Layer 2 of a small transformer language model trained on English Wikipedia (15 layers, counted from 0, width 96).
A neuron's activation on a vector x is SiLU(gate . x) times (in . x), where the dot is the dot product.

Input weights of the MLP neurons that the questions are about. A number n stands for (n - 500) times 0.0012.
n7 gate: 269,567,607,615,515,354,693,529,448,584,594,570,757,498,578,656,427,527,405,367,592,508,532,512,380,661,489,603,272,380,486,373,723,498,428,613,609,826,502,514,220,445,542,447,261,448,543,759,622,492,540,408,574,430,502,542,600,555,555,625,479,371,594,442,215,352,462,408,598,644,575,416,470,452,703,541,631,551,537,545,535,371,567,799,592,515,626,378,597,403,408,493,568,395,490,314
n11 gate: 489,645,460,487,556,564,428,503,485,449,546,366,489,581,497,564,483,468,458,672,447,350,473,398,328,446,453,562,442,434,440,537,517,314,470,410,483,511,512,437,669,531,573,498,425,532,429,469,304,460,550,611,613,599,605,485,472,664,443,585,545,488,287,491,476,544,266,561,236,480,542,588,392,383,521,664,634,351,506,521,331,547,336,509,493,549,602,519,485,519,471,458,454,417,480,581
n41 gate: 292,647,508,433,475,408,334,599,417,557,609,511,427,576,328,544,251,537,408,589,670,596,454,318,356,616,525,715,563,494,667,428,359,531,534,689,638,455,461,592,593,404,635,413,464,617,772,348,668,602,604,434,279,427,396,655,439,465,585,454,290,461,607,372,397,506,690,342,464,635,531,558,467,497,461,505,610,529,449,336,384,654,467,614,437,500,506,551,638,425,516,512,501,505,616,324
n58 gate: 426,566,572,231,476,645,228,651,358,522,699,486,393,392,736,630,493,575,453,443,309,573,442,617,607,666,465,608,530,670,529,613,514,642,518,422,545,609,430,510,492,364,596,372,594,591,520,481,327,449,642,481,382,583,537,558,382,450,583,654,523,266,639,563,505,444,438,314,555,654,256,677,678,665,568,517,449,418,530,430,444,575,347,576,413,488,407,573,337,531,635,504,591,409,299,457
n68 gate: 408,409,426,644,482,573,620,458,391,607,438,520,373,507,701,611,486,607,562,573,473,629,537,413,336,698,507,521,417,464,483,490,713,641,581,371,451,324,646,261,413,588,173,668,656,220,390,422,664,570,464,702,624,528,520,469,205,430,472,513,332,681,513,640,648,612,470,502,468,450,426,620,519,548,343,393,616,399,557,596,566,381,566,435,501,668,431,595,474,699,481,673,473,350,409,362
n80 gate: 384,532,574,370,466,438,350,956,584,412,511,674,549,693,475,471,575,427,447,638,457,408,509,311,472,614,377,483,514,699,358,423,522,620,451,455,534,382,385,410,381,569,256,496,642,517,490,629,413,352,446,665,303,487,407,433,357,694,541,754,344,627,378,620,728,328,285,642,432,609,697,535,567,615,484,389,555,431,578,411,339,336,222,465,597,354,519,572,380,372,531,508,698,625,530,543
n101 gate: 166,332,629,375,385,670,559,642,517,450,262,549,391,478,474,604,446,595,354,507,469,256,608,376,509,470,526,467,429,336,284,584,636,394,462,559,531,417,410,494,292,452,507,515,548,592,337,442,470,371,464,457,492,417,492,345,697,566,518,481,501,384,412,618,481,505,576,541,183,516,562,471,499,741,514,387,526,572,522,542,555,300,431,529,416,527,610,420,826,462,410,529,527,303,498,531
n111 gate: 416,607,564,428,723,389,403,678,583,369,454,669,542,643,562,571,583,426,495,681,308,601,636,466,615,529,605,523,473,463,432,285,215,546,525,430,456,652,474,489,379,380,378,453,374,448,443,481,728,322,449,631,413,329,434,434,455,447,587,572,613,546,642,677,520,739,381,411,395,491,469,553,539,374,485,519,532,393,568,567,544,109,568,661,409,417,504,452,445,620,673,674,496,392,388,462
n170 gate: 517,411,262,536,313,675,296,557,477,452,490,451,512,311,610,349,643,555,657,485,390,296,396,538,616,721,490,417,583,511,417,522,424,332,458,421,484,689,569,366,519,412,526,627,509,358,463,447,530,444,482,680,495,327,424,513,472,452,458,648,530,511,576,654,547,744,586,428,329,408,465,473,562,656,426,497,453,786,481,499,249,271,312,499,367,710,495,456,603,673,651,557,447,325,222,473
n197 gate: 318,767,638,586,599,465,605,522,527,545,445,430,481,233,382,706,442,452,518,482,451,543,490,550,527,439,537,621,408,579,419,354,434,487,249,808,409,576,512,581,425,301,471,376,536,220,451,451,413,568,497,499,458,395,558,264,481,452,515,595,572,470,521,393,269,513,611,550,490,436,574,414,650,375,471,642,547,393,597,572,430,511,331,606,534,407,533,297,670,678,536,675,376,396,432,366
n207 gate: 469,587,459,570,421,557,607,507,625,659,454,611,543,643,793,410,455,306,694,486,285,504,612,413,462,530,537,544,418,479,418,575,545,417,460,513,354,491,262,459,652,370,459,676,463,670,415,602,463,482,539,516,380,375,535,603,285,439,360,466,721,623,225,485,530,482,762,301,497,474,595,663,374,389,471,275,403,572,573,560,517,644,897,736,526,550,632,429,492,367,733,464,572,459,259,548
n249 gate: 423,424,646,574,506,649,471,673,319,492,372,464,349,652,538,421,475,481,454,492,489,518,536,471,433,596,489,520,380,653,282,304,521,696,358,847,507,399,522,393,488,389,429,579,514,379,467,491,625,405,463,536,407,461,667,210,386,284,587,277,638,510,583,341,517,402,812,494,514,633,544,589,372,428,407,319,323,649,534,347,574,553,484,536,499,492,452,524,521,572,645,547,451,525,450,625
n7 in: 386,471,675,736,312,404,445,665,559,484,498,351,537,576,458,646,607,469,480,426,569,341,576,468,465,619,421,615,501,669,528,553,493,707,514,448,659,718,344,568,402,615,367,423,472,566,512,716,574,577,638,507,452,634,423,661,514,506,715,607,450,566,476,550,362,536,383,205,635,498,457,516,254,592,521,569,534,543,612,494,499,294,480,571,611,530,531,514,448,256,428,551,549,462,569,651
n11 in: 592,508,539,528,523,462,458,625,596,603,540,422,440,431,578,561,576,383,572,622,461,516,625,415,356,439,464,733,540,475,372,716,612,486,517,376,391,511,553,462,544,537,592,310,423,593,527,389,565,551,615,645,353,419,433,449,511,336,468,514,476,555,362,339,393,573,443,459,356,536,471,449,517,548,500,448,405,505,412,464,430,464,614,390,510,612,433,568,548,516,488,557,749,457,304,565
n41 in: 402,605,447,331,302,397,529,458,473,448,621,524,430,434,633,602,596,385,572,432,552,570,227,542,607,554,698,563,604,615,354,288,381,538,496,493,570,625,524,607,420,499,611,366,524,314,469,320,660,541,599,585,418,520,351,517,611,432,518,581,619,504,640,452,347,438,514,448,486,576,529,370,570,501,638,446,568,346,442,476,563,629,749,513,625,551,689,629,501,638,575,496,545,267,551,394
n58 in: 328,425,404,542,575,517,356,513,646,450,699,513,319,337,489,302,502,560,264,540,340,455,271,509,572,374,515,530,529,415,645,607,593,491,678,451,532,316,359,666,367,401,568,638,413,598,710,497,459,375,491,622,466,534,467,699,464,330,453,539,553,832,356,530,463,407,658,386,457,474,534,489,483,498,685,489,482,636,624,492,563,570,642,575,499,495,521,663,645,481,515,392,480,393,332,488
n68 in: 530,752,549,340,315,596,396,440,313,540,365,646,393,465,481,537,364,568,382,513,342,793,600,433,496,593,564,547,490,673,417,500,574,756,468,557,631,371,451,475,478,514,549,645,466,542,426,569,677,451,459,516,354,708,509,553,498,549,683,513,311,657,450,402,402,419,525,472,454,605,384,598,650,651,532,561,478,594,664,435,531,469,415,336,513,660,374,622,548,648,772,476,323,603,529,280
n80 in: 446,587,620,570,481,476,523,545,428,361,573,850,680,595,474,629,615,486,288,541,579,251,331,397,517,456,620,448,516,441,622,369,501,586,527,439,670,441,389,448,405,433,475,582,466,461,494,525,452,565,418,285,240,611,329,620,415,435,282,749,481,507,616,700,430,433,485,586,627,609,559,349,507,443,465,491,545,367,401,485,436,331,490,406,596,573,550,681,538,528,546,667,251,458,476,365
n101 in: 579,492,528,371,318,380,505,596,812,620,451,408,462,373,378,435,600,467,506,419,600,688,581,310,568,537,525,592,677,448,484,490,427,708,555,409,314,667,253,490,522,640,547,490,703,499,629,541,639,380,556,769,461,540,438,598,598,577,628,498,324,489,480,665,314,669,378,486,539,596,738,538,659,480,593,527,144,487,498,618,308,449,443,425,523,680,450,494,597,525,559,616,280,589,552,506
n111 in: 512,564,514,485,481,336,518,663,454,472,421,457,438,426,522,588,531,534,510,578,476,540,447,391,438,716,377,518,598,540,629,327,417,311,495,603,220,473,341,487,385,507,543,468,479,383,436,377,560,409,448,561,579,311,251,554,708,353,532,602,645,463,587,598,319,477,405,467,364,654,362,554,612,457,341,558,369,783,430,403,433,287,427,692,619,403,371,635,470,515,631,485,616,248,367,477
n170 in: 279,288,482,358,436,593,397,455,513,501,531,418,629,577,391,572,587,431,384,523,605,438,362,581,430,573,414,463,436,651,371,752,491,570,490,620,515,507,474,338,526,372,645,463,539,577,470,557,449,313,552,546,469,614,527,585,554,274,280,638,515,402,342,454,509,376,726,576,437,509,485,545,579,465,726,472,264,521,483,529,430,577,524,259,424,536,455,410,764,535,588,458,340,451,392,267
n197 in: 619,501,418,583,435,486,442,508,450,494,595,691,606,319,551,309,759,550,686,548,488,638,610,499,428,528,581,464,640,513,482,261,572,700,489,497,576,564,589,545,681,342,480,718,343,433,536,434,506,428,401,683,477,485,378,576,519,295,564,592,441,647,494,511,599,507,399,466,387,511,415,471,449,566,282,511,600,306,450,413,555,352,560,448,516,321,463,564,516,458,764,329,431,513,394,553
n207 in: 744,607,399,313,575,616,594,419,607,655,266,492,671,690,467,479,426,457,582,470,403,638,462,574,683,545,583,455,474,485,481,406,691,384,427,633,496,451,519,267,486,407,484,492,638,620,353,600,523,452,535,517,469,477,577,556,409,651,415,496,773,530,251,408,476,407,702,585,533,424,410,603,449,524,533,482,683,510,591,430,559,579,596,505,458,704,506,477,444,465,611,419,461,584,511,375
n249 in: 473,515,547,552,415,511,428,561,613,170,573,458,385,521,511,553,491,432,608,489,451,524,568,579,589,534,525,414,404,488,297,439,515,547,492,521,550,568,640,629,557,530,573,539,307,622,526,689,416,474,373,583,400,416,697,448,537,437,677,379,509,577,565,426,712,339,560,635,413,519,481,570,479,351,584,409,425,416,445,470,595,733,399,633,421,439,665,397,603,417,506,655,546,593,488,440

Each question shows a token from some text and the vector x that enters the MLP there. A number n stands for (n - 500) times 0.0084.

"ur": 388,579,471,473,548,505,525,420,618,549,701,481,505,263,405,514,636,499,428,618,682,429,632,348,589,579,460,394,372,463,546,234,382,637,507,496,483,414,525,332,664,248,585,506,475,475,538,589,440,351,489,543,430,469,602,441,422,432,654,518,403,703,538,513,584,421,556,645,489,540,547,396,338,374,475,502,449,611,366,502,412,706,520,418,498,654,434,637,360,620,425,444,342,467,673,478
The three highest activations, in order: n249, n197, n7

"\n": 451,550,352,422,451,698,578,390,532,512,580,479,501,489,416,394,591,470,412,418,645,482,457,413,546,491,549,532,521,455,456,562,541,471,461,491,500,622,469,435,479,549,569,438,400,532,426,487,433,491,520,403,545,548,476,572,574,526,604,671,464,556,333,764,448,518,413,590,507,544,267,531,516,436,540,550,466,402,425,504,555,626,436,402,502,310,386,624,502,536,449,454,485,616,455,603
The most active neuron and its activation: n58, at about 0.16

":": 470,647,537,568,375,395,585,491,270,535,641,516,541,574,441,544,474,483,454,480,509,455,681,577,450,467,533,390,377,525,434,484,589,587,443,510,657,381,487,491,492,579,447,358,451,568,528,520,325,485,503,599,765,507,497,614,667,581,506,627,324,523,677,545,600,443,480,502,535,435,391,583,570,461,492,592,482,485,403,498,546,557,653,549,503,381,467,569,278,582,410,530,501,498,525,768
The most active neuron and its activation: n7, at about 0.78

" (": 548,545,624,761,541,543,574,427,570,531,652,526,503,949,410,379,644,450,320,435,478,409,333,515,723,489,554,389,533,502,542,597,567,480,525,427,577,481,460,499,659,589,602,317,438,507,728,463,491,461,501,519,592,419,472,469,695,555,536,549,481,448,424,540,384,567,505,489,566,339,198,544,436,549,482,486,617,532,307,495,497,757,506,381,502,425,435,449,457,478,461,506,306,455,404,658
The three highest activations, in order: n68, n111, n101

".": 545,512,531,549,457,447,638,428,485,388,468,503,524,380,479,588,521,473,425,364,319,463,540,467,483,381,518,486,658,527,536,599,634,501,479,375,577,486,362,413,590,589,535,513,430,446,545,328,470,516,498,395,511,486,592,698,699,440,217,542,493,437,777,634,362,517,383,435,552,519,548,464,474,319,467,578,505,437,518,501,676,615,380,577,502,411,439,467,475,420,475,436,468,656,386,496
The three highest activations, in order: n207, n68, n170

"ana": 481,464,553,309,573,455,528,420,501,431,513,513,478,636,514,496,546,493,537,443,538,529,657,550,515,590,692,248,408,572,588,568,462,489,481,482,537,695,544,457,522,558,446,750,515,433,293,471,572,392,492,638,640,574,449,454,601,434,393,588,438,437,412,512,492,461,341,662,630,479,571,391,429,656,522,497,463,494,384,500,493,454,377,446,503,510,459,578,347,521,388,594,471,512,388,356
Which two neurons fire most, strongest first? n80, n170

" won": 559,552,464,460,455,452,278,310,590,654,528,482,486,615,577,426,395,537,590,591,578,454,451,316,725,618,567,299,480,614,547,470,389,426,564,499,429,491,530,276,619,623,421,490,605,542,526,344,530,577,499,611,573,593,467,533,544,580,570,473,429,630,460,279,449,524,427,444,578,384,351,500,340,300,674,584,554,510,422,500,560,632,416,560,502,496,438,466,425,535,548,498,553,559,374,602
The most active neuron and its activation: n80, at about 0.5

"e": 544,420,651,579,598,754,415,346,447,547,524,467,454,260,273,444,604,469,561,329,264,545,772,599,329,401,408,446,251,539,635,290,519,511,447,506,530,408,494,693,591,359,358,629,565,450,492,475,511,496,498,541,524,373,440,501,645,351,426,454,576,383,285,428,509,495,634,542,476,255,612,487,370,471,570,451,369,605,363,503,490,538,491,356,499,582,359,562,396,543,563,337,332,667,457,720
Which two neurons fire most, strongest first? n197, n41

" |": 587,541,536,545,493,484,529,362,521,522,502,498,622,472,470,506,377,460,418,561,460,441,515,426,531,484,530,544,560,537,557,489,514,503,529,524,520,349,550,514,561,541,468,394,570,550,322,507,484,485,505,518,626,479,531,536,563,538,411,726,537,504,506,480,471,529,473,528,466,483,578,491,492,489,433,585,460,548,431,501,383,483,412,483,504,478,508,434,513,480,503,527,501,501,486,450
Which neuron lights up most? n249

"or": 511,737,635,623,470,525,410,278,533,523,442,478,528,301,438,503,527,451,349,497,749,433,667,522,609,434,419,341,509,491,512,647,447,708,435,445,437,484,321,300,490,355,593,544,619,592,366,519,549,402,496,517,514,492,516,387,459,513,591,448,392,521,582,615,503,555,266,562,373,408,621,378,444,504,503,489,618,691,680,500,392,496,487,452,500,427,374,563,629,492,290,443,439,732,594,677
Which two neurons fire most, strongest first? n101, n41

"v": 717,393,472,612,524,362,570,458,576,523,654,501,494,357,318,567,401,503,300,497,775,322,621,456,471,575,496,482,568,451,720,489,408,413,556,365,477,539,522,454,534,470,353,439,386,368,601,664,487,531,497,693,531,618,545,508,468,444,381,440,438,596,279,500,480,423,495,528,432,554,549,401,459,374,500,473,424,679,655,502,450,496,472,452,497,498,309,467,579,463,425,487,408,346,517,712
Which neuron lights up most? n207

" 5": 752,527,480,499,344,602,454,449,623,554,499,523,506,491,413,515,522,518,370,450,709,419,524,492,550,433,426,474,529,516,513,620,501,573,592,551,540,497,511,469,681,386,460,653,543,510,530,482,507,497,501,486,465,540,476,603,450,561,440,537,455,612,440,528,307,651,369,477,581,336,565,561,618,530,473,574,434,477,566,499,716,579,477,392,504,570,462,528,466,504,441,461,487,568,583,484
The three highest activations, in order: n111, n249, n41

" I": 485,571,397,417,549,447,452,480,637,486,215,497,479,461,420,447,490,450,516,544,593,341,525,416,588,522,528,359,468,460,534,441,475,629,642,404,414,526,392,395,644,406,692,542,721,567,441,542,390,374,498,506,589,500,589,630,924,468,520,535,322,599,693,611,449,565,433,516,464,241,437,568,665,322,502,458,603,506,318,499,466,483,500,479,500,605,255,553,517,570,451,496,484,521,416,684
Which neuron lights up most? n101

"h": 305,488,604,622,327,425,462,486,567,542,662,527,487,235,361,564,743,443,650,570,314,581,491,661,589,534,474,402,622,537,498,430,467,469,480,451,454,613,549,460,605,622,491,517,418,388,483,549,476,496,492,653,673,427,632,448,737,531,456,555,444,480,396,458,605,586,480,641,528,462,495,454,410,710,394,518,568,446,324,508,501,647,649,502,499,650,331,554,488,390,435,749,536,387,606,535
The most active neuron and its activation: n197, at about 0.59

"s": 477,583,560,877,637,633,583,349,326,569,552,469,525,557,294,508,465,482,489,339,543,439,534,362,453,411,480,283,493,430,642,565,453,756,500,444,707,766,500,410,584,478,456,532,555,439,366,494,528,387,496,417,785,359,524,490,679,497,526,493,536,598,361,590,685,597,456,434,516,360,460,498,611,207,385,512,523,571,650,502,529,479,513,543,500,472,326,431,284,479,409,505,532,602,601,461
The most active neuron and its activation: n41, at about 0.75

"ak": 472,371,539,528,432,487,677,595,582,575,606,455,458,312,366,424,363,442,306,502,538,437,552,604,565,516,532,424,410,597,630,678,433,415,481,428,637,516,623,617,630,619,546,627,427,430,533,611,450,336,490,547,623,500,339,534,495,517,495,430,434,455,569,417,439,445,266,581,453,543,493,462,533,620,514,556,548,464,325,506,464,504,642,497,498,709,444,529,336,336,503,734,530,399,350,523
Which neuron lights up most? n207

" p": 632,547,635,434,494,584,422,442,611,523,654,467,490,652,408,451,409,544,631,435,544,496,379,542,425,480,517,335,469,499,624,484,628,510,580,374,576,335,547,398,578,446,432,345,533,518,492,556,529,608,499,627,600,690,507,667,439,374,416,443,471,473,421,416,425,553,507,513,491,287,295,391,648,398,443,539,417,471,529,499,460,567,561,609,497,552,591,370,527,412,556,604,413,897,518,485
The most active neuron and its activation: n111, at about 0.63

"|": 669,543,354,296,511,479,500,506,534,538,640,510,553,672,440,402,632,560,420,536,519,554,453,460,528,381,401,648,547,485,446,544,650,525,572,513,442,582,510,322,467,475,790,311,470,470,545,371,457,486,502,611,690,577,438,540,609,575,354,641,455,594,447,418,394,373,451,679,554,456,494,575,410,403,547,547,513,400,509,501,394,555,361,567,503,546,517,480,425,570,473,475,575,471,430,705
The most active neuron and its activation: n11, at about 4.3

"ar": 517,696,484,430,518,503,576,501,659,449,449,469,481,389,296,513,674,466,395,573,601,482,527,719,487,519,374,400,487,500,573,489,505,570,525,463,676,232,467,467,610,735,381,520,494,362,472,513,352,340,499,437,557,477,551,485,423,416,319,519,501,513,513,577,572,500,191,649,240,552,581,560,520,659,413,437,567,462,227,500,409,457,553,361,498,536,347,544,395,427,362,444,547,876,443,495
Which neuron lights up most? n80

"3": 668,461,554,477,443,493,504,413,549,588,621,509,471,530,415,519,404,525,432,428,579,573,545,446,530,633,570,468,546,550,538,553,522,572,560,518,616,385,658,497,566,519,505,625,492,507,495,589,450,492,500,505,509,510,469,637,520,517,423,609,520,544,520,393,327,639,383,534,550,506,499,463,563,456,378,528,525,312,468,499,689,478,439,441,504,643,545,474,433,496,428,506,472,349,535,512
Which neuron lights up most? n68

" 11": 692,498,540,481,348,685,406,443,599,661,482,492,492,483,437,457,432,497,370,377,692,443,469,414,593,476,447,434,602,449,450,580,523,471,581,551,527,468,520,406,633,450,475,572,543,446,525,409,521,525,502,499,552,534,530,531,548,536,464,536,465,528,494,448,411,727,410,477,489,316,583,552,453,543,513,550,480,436,540,499,717,420,446,426,505,596,500,513,490,483,498,443,561,590,505,438
Which two neurons fire most, strongest first? n249, n111

"es": 593,428,482,548,463,632,389,295,352,517,497,479,516,520,329,495,500,493,476,308,639,661,445,613,573,508,511,244,491,533,631,551,371,539,465,515,611,400,605,596,678,409,595,513,658,468,454,480,374,350,495,341,411,435,452,429,663,412,531,435,563,517,411,484,566,525,477,473,604,624,561,529,548,330,507,569,407,584,498,499,508,509,370,547,503,400,347,453,758,611,582,336,386,633,381,645
The most active neuron and its activation: n11, at about 0.63

"side": 479,593,593,503,381,701,358,309,497,436,486,468,463,638,598,482,335,544,686,498,395,498,596,420,578,499,445,267,559,521,426,372,374,493,460,523,506,478,455,350,497,569,434,695,543,468,308,439,522,294,493,369,462,509,501,414,671,377,528,444,515,512,491,341,489,391,546,488,553,654,520,512,606,476,565,515,434,349,305,500,632,577,481,462,502,449,459,453,430,410,585,388,379,692,478,585
Which two neurons fire most, strongest first? n249, n207

"o": 371,434,590,454,528,582,609,353,464,575,515,540,482,566,487,432,671,481,488,408,575,508,563,533,455,435,497,276,529,596,415,495,363,358,441,536,487,595,498,399,585,612,458,705,556,437,305,416,514,340,493,556,639,524,427,532,566,348,319,537,378,362,356,382,309,534,385,648,504,503,466,337,501,465,585,469,436,550,528,501,448,410,447,470,501,459,273,587,480,561,484,601,475,349,619,351
The most active neuron and its activation: n170, at about 2.2

"av": 726,564,502,663,467,452,764,456,533,576,519,516,509,467,433,602,594,496,397,581,654,400,452,454,489,537,527,449,561,450,757,596,543,445,512,385,507,425,530,467,638,570,498,535,500,451,482,546,400,461,494,652,569,598,725,474,314,487,406,456,452,565,320,501,456,371,368,546,608,390,567,630,224,315,454,434,586,493,416,505,396,653,511,622,497,588,416,511,471,441,563,533,358,678,557,484
Which two neurons fire most, strongest first? n207, n41

"ives": 513,602,452,578,517,648,460,363,471,673,262,486,541,514,368,511,469,513,552,364,463,440,548,500,609,550,497,291,436,531,728,391,360,521,489,491,666,520,542,449,620,421,504,570,648,387,270,486,566,475,499,337,529,437,628,491,694,467,552,424,583,609,490,425,545,516,746,425,622,612,591,489,600,465,468,497,620,398,553,501,570,666,574,573,502,349,476,381,451,357,499,337,592,734,451,637
The most active neuron and its activation: n207, at about 3.8

" f": 582,528,647,395,494,531,289,473,537,449,773,467,530,655,448,458,210,567,391,392,446,525,488,480,361,521,412,408,511,412,563,538,564,370,606,401,506,511,542,231,662,456,491,372,406,565,474,525,600,513,499,426,520,537,564,629,703,338,383,454,509,524,345,527,433,386,338,465,654,428,261,543,550,521,451,604,356,629,335,501,499,690,585,489,498,574,258,463,450,522,537,566,501,473,573,436
The most active neuron and its activation: n58, at about 0.65

"11": 578,461,342,529,416,538,428,414,563,500,608,467,484,573,518,527,533,503,456,351,556,653,427,362,491,476,589,379,532,465,536,531,521,555,549,459,580,514,519,346,437,545,510,601,462,443,380,512,489,399,500,712,548,465,459,664,526,479,416,588,513,533,560,451,419,599,493,510,569,405,407,552,466,545,414,511,466,329,375,499,707,479,401,434,504,571,585,477,650,506,421,448,566,465,577,473
Which two neurons fire most, strongest first? n170, n68

" 36": 651,380,494,493,441,616,379,399,657,604,522,488,493,527,459,479,398,503,415,411,612,457,561,418,566,553,554,406,546,565,545,615,437,538,612,542,530,388,582,477,603,424,407,634,464,524,513,474,489,483,500,653,562,559,471,545,549,537,441,575,486,510,476,459,363,645,422,494,559,551,447,519,526,532,428,523,449,440,540,499,738,485,394,416,504,620,551,461,443,536,374,452,412,512,542,431
Which two neurons fire most, strongest first? n68, n111

"ia": 390,488,500,414,551,541,494,335,482,387,410,520,453,670,514,528,506,488,473,478,480,420,684,482,412,390,649,258,349,554,477,508,331,509,459,517,543,615,530,312,557,500,462,758,457,503,282,484,426,367,494,473,499,511,389,445,707,420,380,563,478,379,513,517,482,421,476,614,505,522,523,475,568,568,508,523,450,535,294,501,535,459,462,441,503,462,435,604,354,507,468,509,441,504,508,403
Which neuron lights up most? n58

"z": 505,513,326,536,496,558,585,496,404,670,643,487,518,272,411,450,428,452,315,316,413,563,379,470,485,359,500,469,427,647,820,427,385,397,477,439,431,409,582,460,575,615,594,485,611,459,664,669,534,384,496,402,400,468,480,562,463,544,375,467,424,557,531,452,640,461,719,628,386,615,503,453,576,758,605,472,450,491,506,506,540,697,468,402,498,661,393,482,394,589,581,600,371,414,492,698
The three highest activations, in order: n58, n7, n170

",": 474,296,641,500,515,456,546,437,482,464,508,524,540,458,547,428,491,512,562,417,373,468,487,391,555,479,526,309,508,464,569,621,486,459,485,473,516,578,557,594,477,509,375,360,494,449,622,556,470,563,497,420,512,485,519,616,823,384,672,466,526,543,631,546,443,483,476,412,447,462,436,530,571,461,466,780,494,554,441,500,532,619,437,324,503,496,466,543,463,489,375,393,519,537,507,496
Which neuron lights up most? n207

" Le": 284,389,337,371,610,629,359,439,504,316,304,487,514,446,502,440,452,532,429,327,426,414,534,401,472,503,589,314,615,581,286,409,425,447,644,423,558,420,358,486,740,542,606,589,362,597,519,402,441,402,491,528,637,588,570,376,585,446,409,475,478,311,385,565,433,536,296,497,363,521,385,548,469,510,521,515,472,561,268,502,419,473,416,425,499,532,389,521,566,621,518,523,344,706,524,292
The most active neuron and its activation: n170, at about 5

"k": 502,643,426,438,300,485,435,473,476,396,489,443,508,439,250,503,474,523,312,431,473,527,573,600,464,450,493,306,536,645,690,439,425,510,467,426,618,621,539,465,434,567,575,694,445,440,535,670,471,392,495,629,429,517,422,568,492,588,461,454,440,535,602,456,643,493,546,598,305,486,469,375,527,727,432,620,501,571,535,505,449,773,647,457,500,434,547,567,417,660,489,633,427,281,441,756
The most active neuron and its activation: n207, at about 0.24

" arr": 442,483,508,654,617,685,439,379,640,577,657,438,533,269,421,426,426,574,445,487,656,392,619,281,620,661,593,418,422,406,585,523,464,442,552,492,434,368,630,502,350,324,504,314,557,562,560,519,509,584,501,400,378,581,527,478,542,464,472,609,463,380,513,519,403,435,694,527,384,529,258,364,530,283,375,578,287,581,650,500,412,656,474,578,500,547,416,419,446,604,499,408,510,393,612,931
Which neuron lights up most? n68

" 16": 663,518,604,434,416,714,423,421,590,702,581,511,495,498,403,472,471,500,380,336,716,418,533,486,591,497,496,428,570,469,467,603,478,499,572,532,512,453,565,376,597,466,465,547,514,478,531,428,519,510,502,450,557,568,511,498,467,517,421,529,455,493,467,455,447,717,452,477,486,320,565,518,495,562,506,582,536,410,554,499,717,395,447,414,504,596,480,532,409,479,477,540,610,581,446,437
The three highest activations, in order: n111, n249, n41

"--": 700,436,443,513,513,663,444,385,449,559,624,532,515,575,403,515,518,531,219,364,603,286,470,477,444,548,637,359,574,620,856,345,536,322,590,393,502,337,537,413,638,467,415,600,517,486,341,535,460,427,502,636,528,493,567,434,660,383,354,554,476,519,470,623,430,589,361,539,471,596,504,594,334,564,444,419,596,632,285,501,598,600,479,506,501,385,328,477,366,468,546,496,486,730,556,465
The most active neuron and its activation: n41, at about 0.54

"ens": 620,346,488,639,519,551,653,373,438,285,353,505,519,284,618,599,621,448,454,344,427,633,648,458,627,621,539,387,330,503,810,405,365,444,475,545,631,514,673,621,473,504,723,539,450,613,448,467,638,433,497,427,550,558,513,456,824,435,524,381,534,522,410,504,643,333,614,556,592,585,344,633,633,348,468,606,476,336,656,497,541,365,490,475,499,541,387,481,406,482,528,217,373,524,501,506
The most active neuron and its activation: n11, at about 0.6

" J": 463,713,518,463,470,469,364,461,477,579,444,497,502,444,427,354,398,491,496,410,431,498,489,570,606,436,515,358,483,502,599,497,495,588,651,297,646,415,553,526,603,477,592,513,585,457,515,552,501,493,500,541,585,535,501,669,289,534,584,531,493,416,561,481,304,614,256,491,599,335,443,538,412,580,587,634,491,498,299,505,478,547,582,543,499,582,449,540,352,504,525,409,566,680,481,599
Which neuron lights up most? n58

"6": 564,392,437,453,493,597,461,443,571,469,606,512,507,395,563,546,556,486,359,410,526,494,475,477,538,541,539,471,412,491,523,565,507,608,527,457,624,378,514,474,573,475,570,651,404,528,509,489,526,489,500,713,466,487,425,707,490,402,314,589,518,529,552,500,375,539,517,472,577,466,536,412,429,407,413,624,528,376,524,498,774,609,420,464,504,592,515,512,446,590,415,415,471,481,518,510
The three highest activations, in order: n111, n58, n68